Layer 11 of a small transformer language model trained on English Wikipedia (18 layers, counted from 0, width 128).
A neuron's activation on a vector x is squared ReLU(weights . x), where the dot is the dot product.

Input weights of the MLP neurons that the questions are about. A number n stands for (n - 500) times 0.0013.
n35: 540 509 477 445 465 565 377 363 676 495 376 478 562 425 482 469 582 555 469 722 291 698 335 714 410 776 306 226 606 700 463 548 225 342 584 585 416 806 381 518 314 836 456 491 491 585 637 363 410 437 500 827 228 329 407 897 425 513 537 537 398 577 677 369 420 637 631 518 384 527 199 375 558 219 411 629 267 765 362 469 465 339 487 578 487 339 370 245 539 629 591 672 548 676 406 323 607 826 574 655 422 517 452 354 833 526 522 355 231 439 389 518 754 500 434 449 768 347 552 588 367 536 495 459 500 680 496 540
n48: 554 616 368 439 591 603 492 380 492 229 549 283 357 516 866 605 547 679 468 554 406 430 270 345 541 363 576 647 418 374 521 432 467 659 464 375 329 340 629 693 389 557 381 500 746 452 240 603 590 589 415 356 324 480 496 377 536 465 287 608 633 422 450 234 411 460 538 733 596 464 340 553 627 508 828 680 537 630 867 416 504 386 703 640 520 539 445 723 450 625 485 574 595 500 384 488 446 249 606 708 335 351 259 290 516 468 352 612 628 511 452 754 519 446 604 465 707 569 582 515 602 414 587 352 352 400 564 442
n147: 394 430 387 396 412 544 521 538 622 658 334 748 319 476 630 561 564 349 404 301 460 441 471 385 541 341 415 422 424 591 588 556 211 426 350 418 403 261 743 396 647 557 573 400 404 402 484 767 665 414 257 512 562 619 432 525 540 461 141 353 736 487 508 476 720 403 458 565 394 593 740 467 655 534 443 390 392 591 602 746 848 516 360 620 685 767 433 513 488 557 530 558 420 461 586 363 554 758 670 878 456 504 632 649 403 384 488 270 467 396 484 483 473 517 685 531 496 721 670 327 458 393 584 367 276 361 527 326
n151: 409 377 464 538 487 297 392 382 543 509 562 621 348 570 787 377 203 432 500 569 569 274 428 753 62 540 614 389 703 599 722 767 495 464 982 469 500 206 464 477 609 602 397 635 626 129 789 477 460 484 402 395 702 611 744 634 215 513 395 614 533 654 608 587 315 465 496 465 275 368 393 518 410 345 442 747 310 509 540 618 369 401 594 524 657 664 543 353 517 451 475 625 704 555 631 689 547 547 337 621 254 418 587 399 465 496 389 508 726 371 316 222 512 477 618 542 744 399 530 429 541 438 605 563 288 473 434 441
n169: 238 303 605 474 438 581 151 512 564 396 350 361 422 449 807 751 538 549 570 725 416 428 496 607 576 587 679 483 521 569 484 652 865 683 547 201 551 500 411 388 590 627 486 234 519 370 587 484 317 500 520 465 524 476 529 560 387 485 304 472 442 613 418 515 583 461 392 304 406 414 405 607 639 565 547 496 355 331 504 668 445 627 476 603 601 419 603 644 530 575 610 692 330 257 376 536 525 475 684 264 519 511 369 482 563 186 633 632 302 410 625 329 463 528 407 545 690 493 473 448 471 381 362 676 821 586 322 479
n179: 396 333 368 421 557 209 369 704 428 686 604 387 480 570 339 219 407 428 589 461 621 448 526 353 508 347 668 611 617 625 593 533 343 546 504 529 455 266 296 441 488 512 411 563 553 293 842 644 446 373 429 648 546 609 788 404 586 595 547 257 443 369 406 496 521 594 516 533 642 467 500 496 396 590 749 504 606 681 570 815 586 415 742 469 774 662 336 461 261 670 446 521 378 592 500 437 511 416 243 591 371 473 630 726 208 703 604 674 580 519 467 440 377 496 643 801 500 362 564 488 430 366 449 727 420 513 310 345
n261: 768 354 436 618 553 487 387 628 414 641 306 461 540 478 473 838 548 537 334 421 596 263 431 532 365 415 328 299 729 409 664 368 408 450 703 402 808 580 358 704 492 719 536 473 500 576 449 359 455 633 262 425 486 433 727 428 513 487 454 468 496 564 517 719 540 667 340 274 879 226 220 366 450 482 607 412 532 639 326 601 429 557 329 331 650 369 452 644 526 482 277 572 587 581 168 568 270 409 314 547 517 459 618 650 402 544 569 504 381 719 593 610 870 687 866 368 715 487 465 609 675 253 472 400 582 445 521 572
n268: 446 277 779 580 402 430 179 598 135 577 307 465 437 440 460 564 741 529 547 243 590 550 493 446 363 708 476 285 489 543 696 686 516 395 532 452 492 421 315 854 291 420 607 459 578 564 619 508 674 500 230 563 431 371 533 492 623 607 665 644 511 737 413 316 333 654 704 460 471 536 535 412 604 475 492 541 214 449 552 346 575 683 468 474 567 332 465 338 512 544 444 800 637 465 401 386 447 487 733 546 793 689 504 522 432 547 438 404 447 475 393 533 440 578 559 577 496 325 756 440 493 601 549 569 459 645 601 568
n281: 640 564 252 330 606 334 414 624 470 350 604 426 430 629 473 380 313 482 127 505 561 435 508 467 545 665 615 454 417 470 312 602 546 613 629 616 579 584 707 300 364 666 404 664 439 433 358 390 306 358 685 540 568 766 467 676 589 560 542 509 865 331 728 601 696 575 470 304 338 172 617 393 442 205 496 472 614 417 451 690 540 539 707 155 284 404 309 500 577 415 715 296 368 633 688 632 484 495 582 749 395 475 509 618 749 619 522 372 473 516 531 643 558 436 191 718 447 678 62 664 508 401 606 709 577 426 466 456
n291: 745 429 959 492 440 479 473 371 429 650 472 538 346 612 392 712 458 455 457 316 686 420 453 450 79 582 500 508 496 538 424 642 384 535 298 418 363 526 799 469 385 700 500 389 491 431 521 868 513 450 237 479 474 789 613 654 466 237 311 146 424 433 627 351 773 594 331 444 554 539 462 752 412 482 356 455 660 487 730 771 547 610 202 491 264 419 302 667 533 474 436 601 415 558 334 633 273 589 521 313 606 584 577 500 668 577 554 446 527 512 509 281 488 504 590 500 333 776 378 713 528 548 616 518 500 554 508 608
n308: 596 471 776 415 538 425 800 242 364 456 448 462 517 445 670 215 196 456 596 659 379 578 504 407 608 598 323 663 534 263 601 690 403 371 648 355 757 504 381 274 382 564 374 373 735 632 393 622 630 417 422 428 261 457 487 673 784 229 557 474 551 526 536 542 849 568 500 372 535 568 760 607 362 456 633 367 351 247 389 399 517 492 913 249 340 525 786 633 558 346 714 574 487 397 418 378 500 628 533 608 538 500 429 679 432 357 298 361 391 465 597 733 420 522 525 508 597 447 537 476 692 474 443 422 461 557 520 431
n316: 615 373 424 472 271 561 492 666 600 319 442 281 320 591 417 409 314 534 508 792 472 596 609 349 596 442 345 525 339 585 564 770 411 504 566 355 651 574 470 530 476 434 304 398 638 715 528 534 781 456 450 693 483 859 349 303 582 452 453 449 489 394 230 423 752 426 735 578 375 603 356 654 339 581 496 659 347 230 450 332 516 516 408 464 426 633 649 517 496 355 588 362 520 305 583 660 460 540 580 714 282 653 654 330 348 598 700 528 585 670 381 735 693 525 328 484 533 382 653 410 604 316 483 475 470 753 679 415
n358: 337 414 630 359 450 728 189 196 594 513 252 757 554 403 580 576 372 544 512 438 401 549 450 593 423 547 345 250 425 702 522 492 788 697 433 462 462 529 657 478 428 687 587 418 367 555 691 474 800 418 367 408 496 209 425 397 479 561 474 544 519 387 420 463 382 781 468 416 654 630 283 407 630 329 351 469 643 463 559 748 471 512 449 730 621 558 566 275 272 551 516 861 375 471 237 409 380 518 335 411 554 578 583 430 618 667 742 346 374 566 424 561 480 609 621 443 304 685 632 204 682 663 504 638 409 368 532 458
n397: 597 333 513 429 684 464 534 479 416 665 519 577 361 430 285 455 605 598 512 461 512 564 833 362 542 591 631 170 526 359 585 344 479 713 401 554 512 492 687 538 500 600 385 432 378 608 385 483 617 376 337 574 715 375 427 412 331 576 633 368 401 314 477 467 628 504 453 380 479 595 564 716 615 256 824 479 466 407 591 607 488 435 483 203 214 464 480 729 452 595 504 596 366 396 536 323 537 313 592 243 726 557 557 640 484 423 284 627 403 590 479 504 512 721 819 413 251 528 858 578 755 383 462 412 635 363 683 574
n404: 371 425 521 602 614 274 408 572 456 614 504 581 203 562 438 586 604 381 354 740 721 540 336 753 296 434 394 575 489 596 289 431 513 638 291 446 492 660 288 458 614 397 345 433 306 537 643 361 446 318 533 520 534 579 487 462 496 805 530 670 595 593 586 156 541 504 418 155 376 414 548 421 481 466 698 491 424 247 615 725 471 725 504 639 712 456 356 573 321 587 531 730 362 290 666 710 573 270 680 318 585 217 419 609 644 528 305 468 335 523 496 577 515 453 504 453 549 622 580 554 488 429 636 492 483 649 407 717
n449: 547 450 414 660 453 625 541 414 404 463 418 469 638 740 548 424 398 512 409 450 234 647 384 817 419 576 544 406 447 598 816 508 451 731 361 688 409 408 504 484 420 456 504 529 437 604 619 791 459 274 383 480 655 549 613 748 325 512 537 471 574 320 208 421 780 298 352 588 496 556 620 456 307 454 600 537 467 516 520 837 432 437 451 404 500 535 504 241 515 480 370 346 138 577 435 557 600 530 574 627 429 533 319 562 440 709 701 350 381 573 516 690 511 389 520 734 405 572 539 481 140 383 562 419 426 442 579 486
n476: 278 609 554 781 543 764 686 714 684 496 379 381 693 439 470 582 479 509 457 635 687 567 528 283 447 730 500 436 400 352 188 483 594 570 617 544 539 426 402 757 463 378 593 451 462 478 571 273 289 534 469 543 478 627 500 253 573 295 626 487 576 358 562 521 396 195 582 530 197 275 349 382 242 531 722 185 491 733 374 466 703 343 623 429 294 500 437 654 249 543 480 487 316 600 496 500 531 738 234 734 441 597 594 460 405 496 576 683 464 698 383 343 707 518 410 542 389 393 665 877 427 504 648 438 602 586 614 601
n510: 555 670 342 387 519 410 727 366 426 480 407 293 473 642 515 588 448 678 300 624 485 389 319 580 407 681 508 274 524 586 740 310 682 446 363 550 356 588 540 653 343 562 493 661 481 523 707 366 481 415 632 557 578 523 284 430 469 526 532 444 419 622 391 632 435 200 606 469 520 408 515 277 614 484 446 707 508 582 296 569 511 669 554 759 690 560 586 388 666 496 564 418 443 396 526 653 520 261 313 532 432 557 587 598 607 489 292 353 366 636 729 452 493 260 375 647 474 405 549 304 378 585 726 754 524 587 449 342

Each question shows a token from some text and the vector x that enters the MLP there. A number n stands for (n - 500) times 0.01.

" ad": 520 625 438 388 431 492 523 474 358 547 523 340 644 458 538 567 463 615 566 587 512 506 605 495 486 455 468 784 777 586 412 545 457 651 455 503 512 432 453 591 697 439 680 493 529 536 480 465 464 638 519 485 412 509 536 362 413 657 429 480 461 461 546 531 551 465 675 426 553 497 441 518 632 524 468 527 442 502 496 524 487 524 407 361 444 463 535 433 356 451 255 486 359 297 442 543 702 572 503 512 603 477 451 452 575 438 391 669 423 393 368 556 468 538 397 616 528 686 466 351 460 578 580 477 456 434 613 381
The three highest activations, in order: n169, n48, n404

" and": 667 581 472 375 480 498 464 407 437 500 527 537 512 411 445 490 455 477 521 559 564 643 628 595 491 451 429 667 728 567 524 462 650 529 462 487 554 389 452 609 685 551 782 479 472 478 380 559 448 697 567 502 545 546 489 496 497 606 445 531 357 395 536 643 487 354 576 492 507 501 432 517 703 482 423 615 440 436 442 594 491 488 315 500 446 481 580 468 443 533 347 439 404 379 420 611 788 551 486 496 475 444 435 331 619 431 354 587 500 316 531 590 401 455 402 668 540 641 400 420 421 571 498 418 436 488 563 349
The most active neuron and its activation: n169, at about 2.5

"en": 641 553 485 431 436 536 488 613 312 550 570 431 573 528 462 581 498 457 405 624 551 593 643 603 619 542 535 652 645 476 391 439 578 453 361 445 615 541 491 528 702 492 539 510 446 525 477 336 415 588 443 398 345 481 466 575 610 693 385 652 504 501 552 488 474 486 628 513 460 499 550 496 582 588 423 369 480 423 495 554 434 434 457 530 386 515 534 403 494 564 408 486 372 347 378 627 644 456 399 570 477 312 508 405 502 423 435 594 590 368 543 488 452 514 375 528 428 599 383 373 334 616 603 491 492 645 641 540
The neuron with the highest activation: n404

"re": 696 526 539 450 470 536 558 624 464 515 468 486 525 550 424 520 454 475 534 579 604 475 737 500 381 526 433 688 791 607 443 408 522 491 519 495 563 587 579 505 748 423 617 434 467 591 482 523 354 660 530 479 426 491 542 544 469 665 559 559 410 475 525 463 453 616 648 645 352 459 412 447 548 458 535 474 566 563 416 359 606 501 374 371 442 397 542 420 393 598 440 437 364 389 438 650 626 613 525 470 502 454 444 316 446 449 469 517 477 424 490 601 351 521 406 490 491 672 419 237 405 593 451 505 419 542 515 435
Which two neurons fire most, strongest first? n35, n316

" In": 686 535 402 363 458 490 459 487 358 534 640 512 569 504 441 433 480 463 659 530 494 566 692 487 496 325 483 680 741 620 480 480 553 515 443 489 483 430 472 519 713 451 765 467 508 511 488 544 459 634 577 547 495 462 489 565 585 558 472 580 314 418 598 555 467 358 657 461 628 508 439 428 523 535 472 483 511 439 425 619 511 449 346 351 452 397 578 467 397 568 263 518 367 432 468 563 785 522 534 541 539 501 496 400 587 496 435 622 456 380 396 558 407 504 496 612 538 648 407 362 316 510 575 484 481 485 657 367
The neuron with the highest activation: n449

" p": 611 671 446 417 370 538 397 472 343 513 594 476 617 509 455 562 347 622 484 535 488 586 558 503 520 481 508 561 777 556 528 437 524 550 493 557 593 451 403 548 733 567 681 568 561 569 501 479 439 643 510 482 487 548 522 421 447 684 401 485 456 501 517 455 549 353 579 490 499 585 420 575 578 582 528 580 529 478 475 456 522 535 430 384 442 477 633 468 421 505 219 436 360 434 435 547 730 632 496 505 571 343 447 457 571 418 404 585 403 403 446 508 374 483 433 569 467 588 330 376 509 485 623 424 484 443 569 261
The three highest activations, in order: n449, n510, n169

"ce": 568 577 451 341 480 450 599 492 367 448 393 444 634 490 515 510 475 521 487 509 711 548 684 596 461 447 398 732 526 544 494 513 600 514 470 511 550 477 339 500 701 532 766 483 540 634 459 501 391 629 511 494 439 372 540 437 570 688 450 496 542 453 581 487 434 603 560 434 652 501 393 502 466 631 513 440 545 478 468 488 599 493 371 424 367 460 659 417 476 539 338 457 412 534 588 408 678 542 512 436 642 503 493 428 449 484 460 681 483 412 555 470 326 476 523 636 535 666 326 305 404 532 626 440 354 445 480 346
The neuron with the highest activation: n179

"erv": 635 585 420 382 531 513 609 520 241 428 591 448 523 461 506 388 406 470 586 602 609 635 515 551 458 396 392 601 688 573 551 439 419 359 439 594 557 542 406 582 667 462 710 533 543 584 535 471 487 597 581 460 629 469 439 450 496 554 495 569 522 484 553 427 466 412 577 583 482 425 342 436 614 642 555 497 562 502 455 427 582 509 540 432 456 475 549 495 488 485 383 365 337 444 417 601 862 526 501 435 526 459 427 460 455 315 423 559 526 328 552 511 406 502 464 500 539 604 378 398 527 591 534 400 577 562 699 338
Which two neurons fire most, strongest first? n510, n308

"ied": 723 632 445 381 447 468 472 454 323 415 497 457 525 359 503 502 504 564 510 545 476 607 740 501 462 417 596 534 641 603 555 551 627 456 551 653 601 427 421 497 574 470 889 550 478 469 424 576 552 656 530 486 507 458 559 462 402 657 508 529 361 431 524 561 438 589 607 616 588 473 447 499 399 548 564 582 400 476 388 548 494 543 433 296 445 337 489 369 569 472 384 549 369 384 430 456 731 541 479 480 573 428 435 365 586 464 413 651 500 469 490 443 375 566 564 615 494 714 320 379 454 633 456 488 415 597 512 386
The neuron with the highest activation: n268

" d": 532 569 501 419 412 510 493 421 251 494 506 528 545 500 362 546 438 493 529 584 663 515 705 387 429 469 462 604 727 509 436 517 490 545 528 503 507 472 406 694 725 462 756 483 526 640 519 440 491 700 510 494 419 526 574 511 463 664 456 565 427 542 500 544 453 600 658 495 510 470 401 507 582 626 466 540 425 493 400 666 449 491 341 410 368 500 509 440 416 460 272 524 436 526 488 532 563 567 575 535 543 472 478 495 526 380 389 645 433 359 438 603 435 536 509 669 482 569 416 289 361 511 492 453 457 499 654 427
Which two neurons fire most, strongest first? n268, n261

"ok": 607 637 446 459 456 419 706 408 316 504 522 444 568 417 494 427 544 443 557 586 456 613 796 518 460 392 437 601 578 504 568 524 468 471 474 511 483 436 340 520 572 415 830 511 532 608 364 459 540 602 449 471 475 525 553 465 416 599 480 604 539 460 576 553 461 472 741 539 672 507 495 486 664 666 471 575 501 478 459 557 524 483 337 437 517 526 501 397 432 462 324 525 456 411 557 507 655 512 396 573 585 406 321 294 550 424 429 564 517 367 520 516 491 471 585 569 510 687 360 326 366 549 565 477 446 528 584 368
The three highest activations, in order: n48, n449, n147

"ent": 558 599 379 435 457 588 582 515 349 496 314 523 453 542 518 490 471 456 435 581 510 593 539 452 498 467 466 701 706 527 569 499 566 581 465 568 547 515 537 542 608 423 637 556 478 622 554 545 568 611 564 396 559 330 549 446 441 505 485 663 509 460 629 467 434 491 642 476 612 526 470 540 585 601 500 463 596 462 418 466 482 383 478 433 385 451 559 475 502 391 308 385 464 302 545 629 849 535 592 515 547 477 392 414 430 372 437 574 579 225 497 462 388 526 417 593 506 550 312 428 446 593 422 472 386 568 681 331
The three highest activations, in order: n48, n449, n308

"e": 597 480 432 326 415 542 617 555 374 425 424 378 597 462 431 401 386 530 498 587 518 598 704 528 540 498 473 659 608 594 514 456 516 524 485 603 642 559 485 493 719 446 662 434 525 507 426 470 532 554 555 396 350 522 607 463 519 527 431 655 567 534 628 495 524 496 589 516 583 557 428 513 504 713 306 399 577 490 425 514 522 548 487 301 404 509 589 386 383 504 358 562 418 349 486 580 634 549 497 535 591 488 532 452 525 433 399 673 499 468 487 409 331 476 579 621 488 629 488 369 431 540 586 370 367 487 537 250
The neuron with the highest activation: n308

"ason": 724 591 460 295 412 506 427 551 428 554 566 451 507 588 475 506 365 464 517 504 623 552 665 539 557 463 401 749 525 581 511 496 439 584 491 587 622 500 412 410 648 485 752 490 472 521 358 511 566 648 558 516 462 484 412 526 505 593 462 514 473 355 582 562 537 518 655 577 587 474 519 480 550 567 451 448 502 490 379 541 468 506 437 370 361 500 515 371 582 487 288 473 431 466 508 632 748 595 556 594 437 542 473 368 604 398 461 606 522 357 426 486 448 528 501 513 446 567 264 435 300 611 604 442 349 519 545 310
The neuron with the highest activation: n281

" s": 694 583 489 453 425 543 428 423 359 494 669 498 543 480 422 510 403 512 545 578 520 553 651 518 512 480 431 637 763 524 494 497 515 530 528 508 510 489 415 569 781 440 636 468 533 590 460 467 535 602 455 435 437 566 519 519 451 540 308 507 400 422 589 593 501 481 662 541 587 492 449 444 554 615 517 542 518 526 479 548 514 532 431 329 471 496 492 472 390 401 187 494 465 470 439 500 750 557 524 488 483 308 458 432 611 432 445 626 432 341 552 539 343 508 518 725 387 540 290 476 543 535 558 415 510 459 660 380
The most active neuron and its activation: n261, at about 0.27

"and": 641 518 497 290 382 478 453 521 462 452 667 417 585 540 534 505 424 581 429 585 757 549 615 497 513 460 336 559 663 624 444 472 518 418 383 476 614 499 432 563 561 502 691 542 459 515 447 536 466 717 562 475 500 454 553 398 425 712 469 559 415 379 547 561 453 374 625 571 538 426 426 443 632 454 476 407 583 548 444 594 621 530 396 510 387 443 475 489 582 432 320 392 521 492 421 622 746 574 475 516 542 406 496 293 552 539 370 545 520 312 391 544 548 580 494 658 431 633 362 362 474 509 486 493 439 567 595 506
The neuron with the highest activation: n281

"-": 644 657 398 355 550 516 524 477 372 461 450 562 568 384 510 582 499 444 527 501 613 608 723 493 412 441 366 557 723 552 379 489 494 601 458 508 536 393 278 468 692 564 754 428 515 549 485 552 527 684 444 391 470 482 622 509 539 641 464 549 435 505 561 414 535 553 496 482 492 494 377 449 576 605 456 489 537 509 544 512 509 389 389 485 379 528 543 527 416 448 268 567 408 502 536 453 775 589 486 552 623 419 474 340 507 530 449 562 428 401 517 518 399 502 462 569 488 633 292 385 453 602 522 458 609 456 680 384
The neuron with the highest activation: n358

"uch": 769 604 544 355 421 560 552 477 296 431 350 446 582 424 398 470 461 544 579 557 636 624 697 633 530 481 450 611 673 490 433 507 618 506 356 544 600 413 457 523 583 481 768 523 428 557 536 400 567 686 437 547 461 430 560 524 597 650 483 605 321 466 498 525 406 531 630 606 487 503 432 624 534 605 474 589 538 383 482 529 484 394 410 404 504 481 529 553 527 490 328 509 423 392 490 523 658 452 352 559 672 389 481 369 513 397 413 464 422 270 583 522 376 611 496 592 451 594 441 443 451 506 570 524 343 496 534 400
Which two neurons fire most, strongest first? n268, n358